Layer 9 of a small transformer language model trained on English Wikipedia (16 layers, counted from 0, width 128).
A neuron's activation on a vector x is SiLU(gate . x) times (in . x), where the dot is the dot product.

Input weights of the MLP neurons that the questions are about. A number n stands for n times 0.0031.
n11 gate: -22 -20 3 20 27 26 -2 25 -10 -28 -25 -31 32 -5 -20 44 -1 25 -18 22 16 69 -21 -36 -11 6 7 5 10 21 16 -20 15 44 46 -18 -33 -7 -59 -41 2 8 8 -51 -20 -18 -27 55 42 17 29 0 -9 -69 -5 2 -2 -6 -16 13 19 -6 11 -5 -20 -23 -19 -7 2 5 -10 -11 46 43 -12 -3 2 -21 11 -12 3 -6 -2 44 -6 -34 -9 27 -27 4 -13 32 31 7 -1 10 -11 5 -2 -24 22 -2 14 -12 19 -10 -37 -6 -57 -8 19 47 37 39 26 -12 42 -13 -21 55 32 21 24 -37 -4 30 -2 36
n14 gate: -1 23 15 -6 -27 36 -11 -27 11 -16 -18 26 -3 6 15 -23 -52 8 36 -1 -19 -23 21 28 -34 -39 10 -26 -42 -17 10 -6 0 16 -4 -38 6 -7 -51 -4 -37 66 -15 -24 3 30 -2 -67 -22 -22 -33 -2 42 17 -34 27 -8 64 -29 20 -24 -8 -41 -8 -23 28 -14 45 -10 28 17 22 28 -10 20 -31 -42 -19 -30 -5 -59 5 36 22 7 20 36 -8 -3 34 45 95 25 -27 -7 45 24 32 24 -10 -36 -28 -53 -40 -7 -19 80 21 17 -1 21 -14 -30 15 -31 -48 17 -8 2 17 14 -14 -14 54 -4 -40 19 -10
n111 gate: -14 -18 4 -10 -24 2 -48 -12 -9 -30 -18 37 -6 2 -36 3 -4 30 45 34 -55 9 -27 3 -1 -35 25 -27 -63 41 60 -18 16 10 -9 10 -46 18 -7 31 18 -30 34 1 -16 -20 0 -42 13 -21 1 10 22 -27 23 -11 13 -58 -41 -20 2 20 11 22 -9 5 -14 11 37 5 -6 -5 -29 16 43 9 -10 5 -18 17 -23 -16 -18 -22 -12 -15 -8 -14 -23 -30 -44 -14 1 2 -16 -4 5 -23 13 -33 -68 38 7 4 -7 -23 16 33 12 36 -13 39 -22 20 28 -34 37 19 31 2 -9 42 11 7 -4 5 -7 -1
n179 gate: 30 -51 15 31 -13 59 14 -2 -7 -3 -19 -19 12 48 21 -7 -8 -5 7 8 9 -4 34 -22 -6 -2 -38 -13 -13 10 -10 -5 2 18 -15 19 40 8 -42 34 22 8 4 -33 11 -5 -1 -16 -2 17 30 -12 21 -42 68 -11 21 -20 21 32 2 -52 12 -29 26 5 -9 -22 1 7 -24 -23 28 -12 47 -1 23 -36 -20 2 16 26 17 41 16 -25 34 -20 38 -40 -18 31 72 7 -18 28 29 18 -5 -7 9 30 13 -21 -36 14 37 -30 -45 -1 -2 -20 -24 20 16 18 42 12 9 -24 -37 -53 -30 22 5 5 -2 40
n262 gate: 45 13 10 22 31 -3 14 -10 -29 -14 39 -8 18 5 -21 20 31 -32 42 -44 7 10 11 -29 21 -3 -23 -27 -9 2 9 41 24 -32 36 -18 42 42 -37 28 -19 18 -16 35 3 46 -32 -27 -39 -25 -1 -18 27 28 21 -29 -43 16 20 46 25 20 -50 -24 -6 -18 9 9 -31 -4 -40 -25 -2 -15 -36 27 -26 4 37 -2 -47 26 14 -19 -6 6 -28 17 20 -5 -25 14 -7 -18 -10 -49 -51 -5 2 19 -27 42 5 -29 -10 -38 2 36 -16 50 33 -2 15 21 -10 -11 -22 0 15 18 61 -7 -34 -43 -14 -31 39 27
n11 in: -35 14 -11 -27 10 -18 12 -5 -13 23 49 5 -14 -53 8 -4 66 25 12 -25 21 -19 -11 -16 -7 -31 -2 -38 26 17 -7 6 -8 -20 -25 27 -11 9 -29 -7 18 -3 -34 21 37 3 -15 22 28 29 14 47 3 -37 -6 16 15 -6 10 19 -6 3 -32 1 12 -11 -8 19 -6 27 -11 -17 -29 -6 5 -12 -18 -43 50 37 -26 -23 11 -23 12 16 -5 22 10 22 30 23 28 -38 -27 16 -24 8 51 -27 -17 46 -4 22 4 10 -18 -35 0 18 -11 -37 4 -38 -32 -16 8 -14 -21 -16 -6 28 12 31 -10 -1 35 -43
n14 in: 4 -1 -12 -3 -7 54 4 28 -15 -3 11 -27 -5 -10 7 -47 26 -20 -3 -25 -27 35 1 23 -45 44 -8 25 1 -27 -2 -42 -25 7 4 9 -30 15 -4 17 28 -28 -4 -27 -4 -28 2 27 -37 23 -13 -47 -5 -9 -28 14 9 -19 -3 1 38 -12 -4 -6 1 -12 22 11 22 44 -42 -17 8 5 26 -22 -33 51 -14 10 7 29 21 -16 15 -23 -28 -5 -29 63 5 -5 0 -16 -15 -1 -30 -34 4 -26 -60 -42 -12 -9 4 -24 32 -10 57 -31 -2 17 13 -28 6 -18 -28 -11 47 45 -8 31 -5 26 -8 23 -20 -6
n111 in: 36 -6 -8 -36 22 -4 5 -34 7 23 -27 -33 27 -2 -4 21 18 -22 -33 52 16 7 -32 27 -43 5 20 0 -25 7 21 -28 7 -18 -20 -25 -38 -17 16 24 -14 8 26 26 -10 1 -20 -19 -13 0 46 -13 30 1 34 31 -12 -55 19 -20 -6 19 13 1 -9 -24 23 -8 -3 2 18 11 4 -2 -1 -1 17 -13 -4 10 -15 -22 26 22 -1 9 7 -7 14 -20 -18 18 14 43 8 8 -26 -20 11 -19 -6 0 -11 -45 6 -15 12 52 -21 1 7 33 -61 -4 15 3 -25 14 1 54 -33 30 7 18 -78 -16 6 26
n179 in: 46 -28 14 11 -13 56 -1 -11 -18 -1 -29 42 -5 22 -25 15 -17 -7 -1 35 -6 -24 18 -19 -24 25 -26 -15 8 -34 -10 -30 6 -14 -26 43 39 25 -13 1 10 -1 12 31 -19 31 10 -52 -16 -13 5 -11 1 4 17 -1 53 -3 -1 -18 42 29 3 0 4 37 -32 -22 18 28 39 8 -13 -47 9 -36 33 -24 -13 -20 -2 -22 33 27 7 18 10 -15 27 -21 14 24 39 -21 -29 28 15 -16 30 -5 -4 55 55 16 1 4 11 17 -11 -17 14 -5 -8 -17 29 20 6 17 21 1 15 -15 -16 38 -1 44 5 4
n262 in: -24 16 -10 32 -7 -7 66 -5 7 27 33 -2 39 27 -12 -25 5 23 70 -50 63 11 20 -1 31 -25 -14 -2 13 4 -22 -13 -8 14 -7 48 45 -13 -14 -24 4 13 20 -5 -54 -23 28 5 2 18 24 -19 13 12 37 -35 17 -9 24 1 5 -28 -4 23 -25 -15 4 -34 29 33 -2 -19 29 -2 -18 -6 -25 12 -9 45 8 -14 -37 37 23 -16 -3 33 5 -9 -5 -24 -47 -34 -4 -3 51 14 -4 -35 -29 14 -21 43 15 32 -2 -6 30 -20 11 -44 17 -36 -1 -15 14 10 -24 9 -13 42 -21 -18 -13 38 49 14

Each question shows a token from some text and the vector x that enters the MLP there. A number n stands for n times 0.04.

" Church": 11 -27 39 25 -23 -10 -3 -9 -14 1 -35 38 13 40 -7 4 17 -23 9 0 -4 -10 -41 -26 -22 41 15 -1 4 6 -2 5 21 -9 -7 1 -6 -2 -2 29 8 15 -18 24 6 3 28 8 22 6 -34 10 26 43 8 36 -25 -25 10 18 19 2 -3 11 -16 11 -68 -12 45 15 20 -17 -4 -5 -16 -16 39 12 -17 -13 24 28 -17 -23 20 -11 11 14 9 3 19 -32 10 16 5 5 17 -29 -16 -13 -24 31 22 1 29 -2 -10 18 22 10 0 -19 -19 -19 -3 12 -53 0 29 -40 9 10 -7 0 10 21 2 -15
The most active neuron and its activation: n11, at about 0.15

" ": -11 16 7 -8 0 -9 6 9 0 -12 -9 30 -15 23 -8 -20 -15 -3 14 8 17 -12 2 7 -5 -31 -7 12 38 9 -5 -28 -28 2 -16 25 25 5 3 2 -13 -22 5 -1 -3 -19 15 -20 12 -4 14 -11 15 14 -21 13 -12 13 -3 -2 35 2 -28 8 -4 4 -4 9 25 -4 -1 39 5 21 -41 6 -6 11 -17 -15 -3 2 -3 -14 28 36 -10 8 -3 -3 3 7 -58 9 -2 -11 2 -31 -13 -3 -17 -19 11 -2 -16 15 -9 0 0 -17 -1 35 0 1 -11 -6 17 24 -8 0 -20 2 -14 -24 -7 28 19 16
The most active neuron and its activation: n11, at about 0.18

"d": 24 -36 -17 -4 -30 1 9 3 15 -21 13 -3 -6 -31 -10 16 0 -38 19 -19 17 -4 26 17 12 -16 -8 -3 2 -33 16 21 -63 -37 34 5 -16 -12 19 49 -10 -23 -2 2 19 6 2 33 0 7 -37 -8 -56 -2 -23 -25 -3 -12 -23 -5 9 3 -7 43 -7 18 4 -15 31 -61 0 9 63 7 11 3 -29 29 -19 8 35 20 11 17 36 7 2 -5 -14 46 -16 -10 4 12 -2 -23 14 -3 -19 0 55 -3 16 13 -3 4 23 -3 -6 -14 -25 55 6 16 25 14 14 8 -50 -34 22 56 27 -37 4 -18 21 21
Which three neurons fire most, strongest first? n179, n111, n262

" Bur": 26 39 -22 -36 4 29 23 11 20 -20 13 0 -5 -11 -2 24 -15 -13 -44 22 -8 -20 -15 56 -12 -8 29 -23 -33 -13 -4 2 -28 -12 -20 44 -9 -16 3 30 -3 3 -17 -16 17 26 15 46 -5 -3 7 19 -19 12 16 -9 -47 -7 36 5 -5 1 -27 51 -26 15 13 -5 24 -34 34 24 -7 -4 -7 3 -13 8 17 -25 5 20 7 -41 17 16 0 14 -34 25 -28 -6 -7 -34 2 24 -3 1 -2 31 -13 21 23 10 -56 5 -24 -3 -15 3 -3 4 13 -23 0 14 -3 -6 -15 12 35 -5 66 -17 6 17 2 17
Which of these neurons fires most? n179

" the": -27 -1 -14 6 -10 -15 6 7 18 13 -4 15 14 0 -5 2 -2 15 -38 11 15 23 -4 17 -16 35 -15 -3 -5 -4 -6 -14 7 25 1 63 -1 -10 -6 22 -12 31 12 -6 -16 4 20 15 -20 -9 -13 -24 15 30 30 -4 49 -7 -14 -2 -18 -3 2 8 -22 -6 6 0 19 13 -6 25 14 12 -26 37 -24 -12 -2 17 10 -15 -6 8 28 22 10 -7 -21 -27 0 13 2 -3 7 2 14 8 -6 -43 -2 -3 30 -29 -2 21 6 14 -12 -33 -6 -27 -2 17 24 -11 15 -6 14 7 -25 -1 27 13 12 -21 -8 14
The two highest activations, in order: n179, n111

" in": -28 -36 14 -21 16 -13 8 10 -24 -2 -20 24 -52 -10 -15 11 19 12 -31 -15 17 6 -27 -16 11 -26 42 -13 -22 24 1 -8 -48 39 15 -17 -5 17 4 11 -22 -23 4 -19 -10 4 -7 -11 -5 13 -31 2 3 -15 9 -1 18 -50 -47 -6 -31 2 -2 2 2 -35 -27 27 13 -16 9 18 29 8 -60 41 23 -3 38 9 -13 2 1 -11 52 24 -4 39 4 6 1 7 -6 -22 -16 -35 -8 -18 26 -3 -27 32 16 2 9 -1 -10 12 -10 -43 -28 35 -7 -22 -3 24 25 -7 10 37 -9 17 -13 6 9 32 -9 -1
The most active neuron and its activation: n11, at about 1.3

" Mar": 21 -17 22 -18 16 -20 69 21 -29 -15 18 25 0 27 -2 12 -21 10 -39 33 4 -46 -42 20 -10 -7 -7 -27 -12 -25 0 7 -24 12 9 39 -4 4 2 21 14 -17 11 2 -5 -4 -15 29 -18 6 1 -11 -14 33 20 -32 14 -14 -8 8 -9 7 -36 74 -5 -20 -11 -24 27 -6 22 17 2 13 11 -9 -10 10 20 -4 -36 -5 -3 5 -15 -14 19 -7 -38 26 4 -32 -6 -31 -23 0 -23 -8 -8 -3 21 -18 25 -23 6 -12 -12 -5 15 20 -33 -8 3 -21 -17 37 -7 -10 -9 -16 27 -5 22 -17 -15 -36 0 -5
The most active neuron and its activation: n14, at about 0.013

"‡": 25 -2 8 -28 -37 6 -29 -3 -26 17 -16 -20 15 6 -14 6 9 3 -4 -1 10 19 -25 -6 -21 38 6 -14 18 8 9 -17 -8 15 2 28 -7 30 20 18 23 -8 -15 -1 3 13 -14 -24 5 -11 -18 12 -11 -10 -48 13 2 10 -19 -7 -10 8 -7 12 -11 -18 -13 -57 9 -3 41 29 -28 -10 -11 -10 -29 6 -4 19 12 35 1 1 -10 18 -11 30 25 -30 -19 0 -20 9 -8 8 17 -25 1 26 -10 7 24 27 -1 4 -29 22 6 14 8 -19 -10 -16 -19 14 -8 24 8 2 -8 12 21 0 -14 -43 63 -11
The most active neuron and its activation: n111, at about 0.22

" |": -15 3 -8 -13 0 -4 10 -3 2 39 -12 30 -8 -5 -10 -8 -2 7 20 2 -11 13 5 8 -14 -10 7 4 -2 17 -7 4 -6 19 -1 23 2 6 1 4 7 -10 13 -27 1 -12 -7 16 -1 14 -6 2 -12 3 -18 -25 -3 -9 -1 6 -4 1 -12 32 -25 -14 7 -11 27 9 2 16 -14 -5 -23 60 -11 28 -5 6 11 10 13 -12 -8 4 14 6 -15 -8 -13 -10 -13 8 -1 6 14 -16 2 -7 20 -16 25 -21 -2 -8 -10 24 -5 -14 26 3 -5 -9 -17 19 -12 30 -7 19 15 5 2 -22 -8 13 -16 26
The most active neuron and its activation: n179, at about 0.16

" to": 21 -7 -20 -27 -10 20 -14 3 13 -5 -31 43 28 30 -10 11 18 12 19 -25 17 -8 -29 -32 19 -37 -8 -10 6 22 2 11 7 31 -3 16 -13 3 -5 -17 -10 -17 -8 -13 -18 -17 -12 -14 20 -10 -9 23 35 24 -10 -6 27 -30 -11 9 44 2 -17 -9 17 60 22 40 28 6 9 16 -6 7 4 41 3 -23 32 -11 -64 -14 36 -28 17 -14 5 -5 16 21 19 -12 1 24 -21 -27 14 -5 4 -5 -44 13 20 20 21 -26 -19 9 -33 13 14 -2 9 17 -25 -43 42 -3 8 8 11 16 36 -33 -3 -7 9 -17
Which of these neurons fires most? n11

"phi": 0 -61 22 -1 -16 -20 35 4 -11 -5 12 23 25 -4 -7 4 43 5 -18 -6 9 7 -42 38 -5 42 -9 -11 44 3 -28 -2 13 -10 -1 31 -5 24 19 13 16 21 6 11 31 -14 -42 -6 -23 7 13 44 -8 17 -22 -18 59 -12 16 10 -24 -4 0 50 -21 5 -2 -11 10 -19 -7 11 30 -36 -37 8 -8 -9 -61 15 8 -2 29 -7 -12 -23 -5 43 20 -31 38 -36 -3 16 -9 -41 22 -3 -21 29 11 -7 16 68 12 36 -12 7 6 11 -21 15 1 10 -11 -2 24 -3 -8 0 -14 -26 -11 17 -31 -2 21 -44
Which of these neurons fires most? n14

" of": 2 3 -14 -19 -7 -26 5 -16 2 -33 -23 16 1 11 -5 6 20 -1 -11 -10 55 -13 -7 3 10 -13 -1 -3 10 15 -6 14 26 14 -26 8 7 21 12 15 -4 -19 6 12 -16 -12 -9 -33 -2 -15 -13 9 7 22 25 -1 19 -17 -9 17 -16 1 -6 -27 0 7 -33 22 29 -28 -14 28 21 23 -40 52 38 25 -3 -5 -4 -15 18 0 -8 45 -1 -12 2 1 -14 -4 8 -11 -16 -11 13 -26 16 -2 21 20 25 -2 -1 -27 -25 20 -26 7 12 -12 -6 -3 10 -3 -18 -18 15 17 -6 7 -4 -20 1 23 9 -33
Which of these neurons fires most? n14

".": -19 -7 -2 14 -26 14 -18 13 6 -21 4 61 -5 -5 -5 -24 0 -14 -17 -3 -1 -24 -18 -6 0 19 6 -14 -20 -26 -12 -24 -10 -4 7 31 -16 1 8 31 -8 -2 9 10 35 -12 -10 -5 -2 -28 7 2 24 21 2 -7 -38 20 -14 4 1 4 -6 -28 2 -22 18 -32 0 -8 26 12 16 14 -4 19 5 27 5 21 -25 -8 15 5 -11 17 11 -2 9 10 14 3 -18 -21 -8 18 -3 -14 18 8 2 27 20 -3 0 10 8 35 -13 9 -22 19 -11 8 -15 -13 -1 13 -28 7 -9 3 -35 -2 -9 1 -5 -12
Which of these neurons fires most? n111

"s": 6 6 -13 28 -2 -27 -11 -9 -17 -28 2 10 16 32 -7 4 -23 -1 5 -4 -26 67 18 1 -7 35 -8 -31 8 -4 -9 -3 -1 -41 -1 -9 6 -14 25 -20 19 3 -28 -1 11 22 18 8 10 -3 -39 -14 -7 -2 -22 -24 -37 -23 -5 -3 38 6 9 20 8 50 -19 2 41 -22 3 43 -13 -9 -16 -9 -5 -2 6 3 8 -38 -4 21 14 0 2 32 -3 -43 -7 21 12 2 7 1 -4 -26 5 29 4 11 28 16 33 19 -7 16 18 4 9 16 -19 12 -15 -12 -3 30 4 -15 -15 19 14 6 0 -2 11 27
Which of these neurons fires most? n14

"Con": 4 -33 6 -43 31 -19 12 31 -10 -18 43 28 -20 11 -7 16 18 -7 1 -27 11 24 -4 6 20 -4 22 37 -33 -19 9 -26 12 15 5 6 -32 37 49 -27 -13 27 2 -9 1 15 14 28 31 -10 -10 -14 25 1 -44 -5 5 -31 -20 8 -42 -1 22 32 32 25 -16 -12 29 4 2 25 -8 -5 -26 -3 -8 0 57 -4 -24 -7 -29 -28 -22 27 11 -21 10 22 -2 -7 -19 24 -6 5 -12 -27 -18 13 29 13 19 -4 66 -31 20 -3 -47 -16 19 22 1 -3 47 4 17 -7 2 -5 18 -5 -8 18 -2 -31 49 -5
The two highest activations, in order: n14, n179

" which": 16 24 7 -3 -18 20 -38 -32 -27 0 -22 17 5 -1 -4 -8 -3 28 -8 2 20 39 -12 14 17 -21 3 18 -11 -4 0 -32 -52 -6 -11 2 -7 -19 22 59 2 12 8 5 -26 -3 4 -31 4 -21 -26 22 0 7 -19 -27 22 -28 27 -6 -18 1 14 7 1 -17 12 13 50 14 32 26 21 28 9 27 -18 -1 21 -1 2 -20 5 -31 5 -15 10 -8 -11 17 11 -17 0 -13 -11 -30 -6 -9 -16 -20 -9 27 20 -21 -47 13 -7 17 -16 0 -8 -35 -38 55 16 21 -16 20 14 20 21 25 -27 54 -8 6 1 4
Which of these neurons fires most? n111

"ika": 8 1 -32 14 -8 2 2 4 32 -6 -9 5 36 13 -8 19 26 1 -11 14 -2 -14 16 -30 -7 16 -11 -18 -6 22 9 -25 3 -2 5 29 12 -2 -6 -11 -8 -13 -1 -11 4 7 -17 7 -16 4 -17 -30 24 5 -12 -21 -2 29 26 6 11 -2 -1 6 8 -13 -40 -16 6 -12 3 51 -10 -26 7 -28 16 19 -35 17 1 -25 13 -36 0 -51 17 6 -22 -8 31 -4 0 23 -3 -38 21 -31 3 31 33 8 28 14 -38 12 3 9 -6 -9 -38 -17 15 -35 -3 -1 -8 -1 36 -3 4 -9 28 4 -3 -16 -11 9
The two highest activations, in order: n179, n11

"e": 38 -9 -24 -47 11 -3 -32 16 -3 -12 -44 3 8 56 -5 17 19 14 14 11 -6 12 7 11 3 20 -36 -47 -5 -12 29 9 6 20 -2 21 -1 -2 10 -17 16 -18 6 3 -2 12 20 13 -15 53 14 -8 -18 -17 -3 -13 -15 -24 4 -3 30 7 24 1 10 29 -16 -37 26 11 12 29 -31 37 -25 -9 -1 4 -11 35 -8 13 -22 18 39 2 13 51 1 -20 20 -7 19 -20 4 -26 -29 -44 -14 13 -35 3 19 -7 40 25 -18 8 34 43 18 10 -31 7 -4 16 -29 15 -17 33 -11 56 10 8 3 2 32 -8
The most active neuron and its activation: n111, at about 1.5

")": 26 9 8 -18 -7 3 -8 -17 16 22 -35 -3 6 9 -12 9 9 -2 35 -23 17 57 0 19 -11 21 8 -14 -2 8 4 -12 -4 10 -8 44 -10 7 -23 3 5 25 15 -27 -11 20 19 -11 46 24 -9 0 32 -2 -29 16 0 -37 -5 10 13 10 -10 12 -51 -8 -35 -28 6 -21 -18 46 -28 3 -54 -13 -19 -10 15 8 -1 12 18 -17 -5 -14 12 30 8 6 -38 -32 -13 -1 26 37 -1 -6 34 25 8 13 11 -26 -37 34 -5 30 18 0 9 3 -12 8 -18 -7 1 38 11 -5 -17 -15 -16 -24 -3 -6 8 -15
The most active neuron and its activation: n111, at about 0.37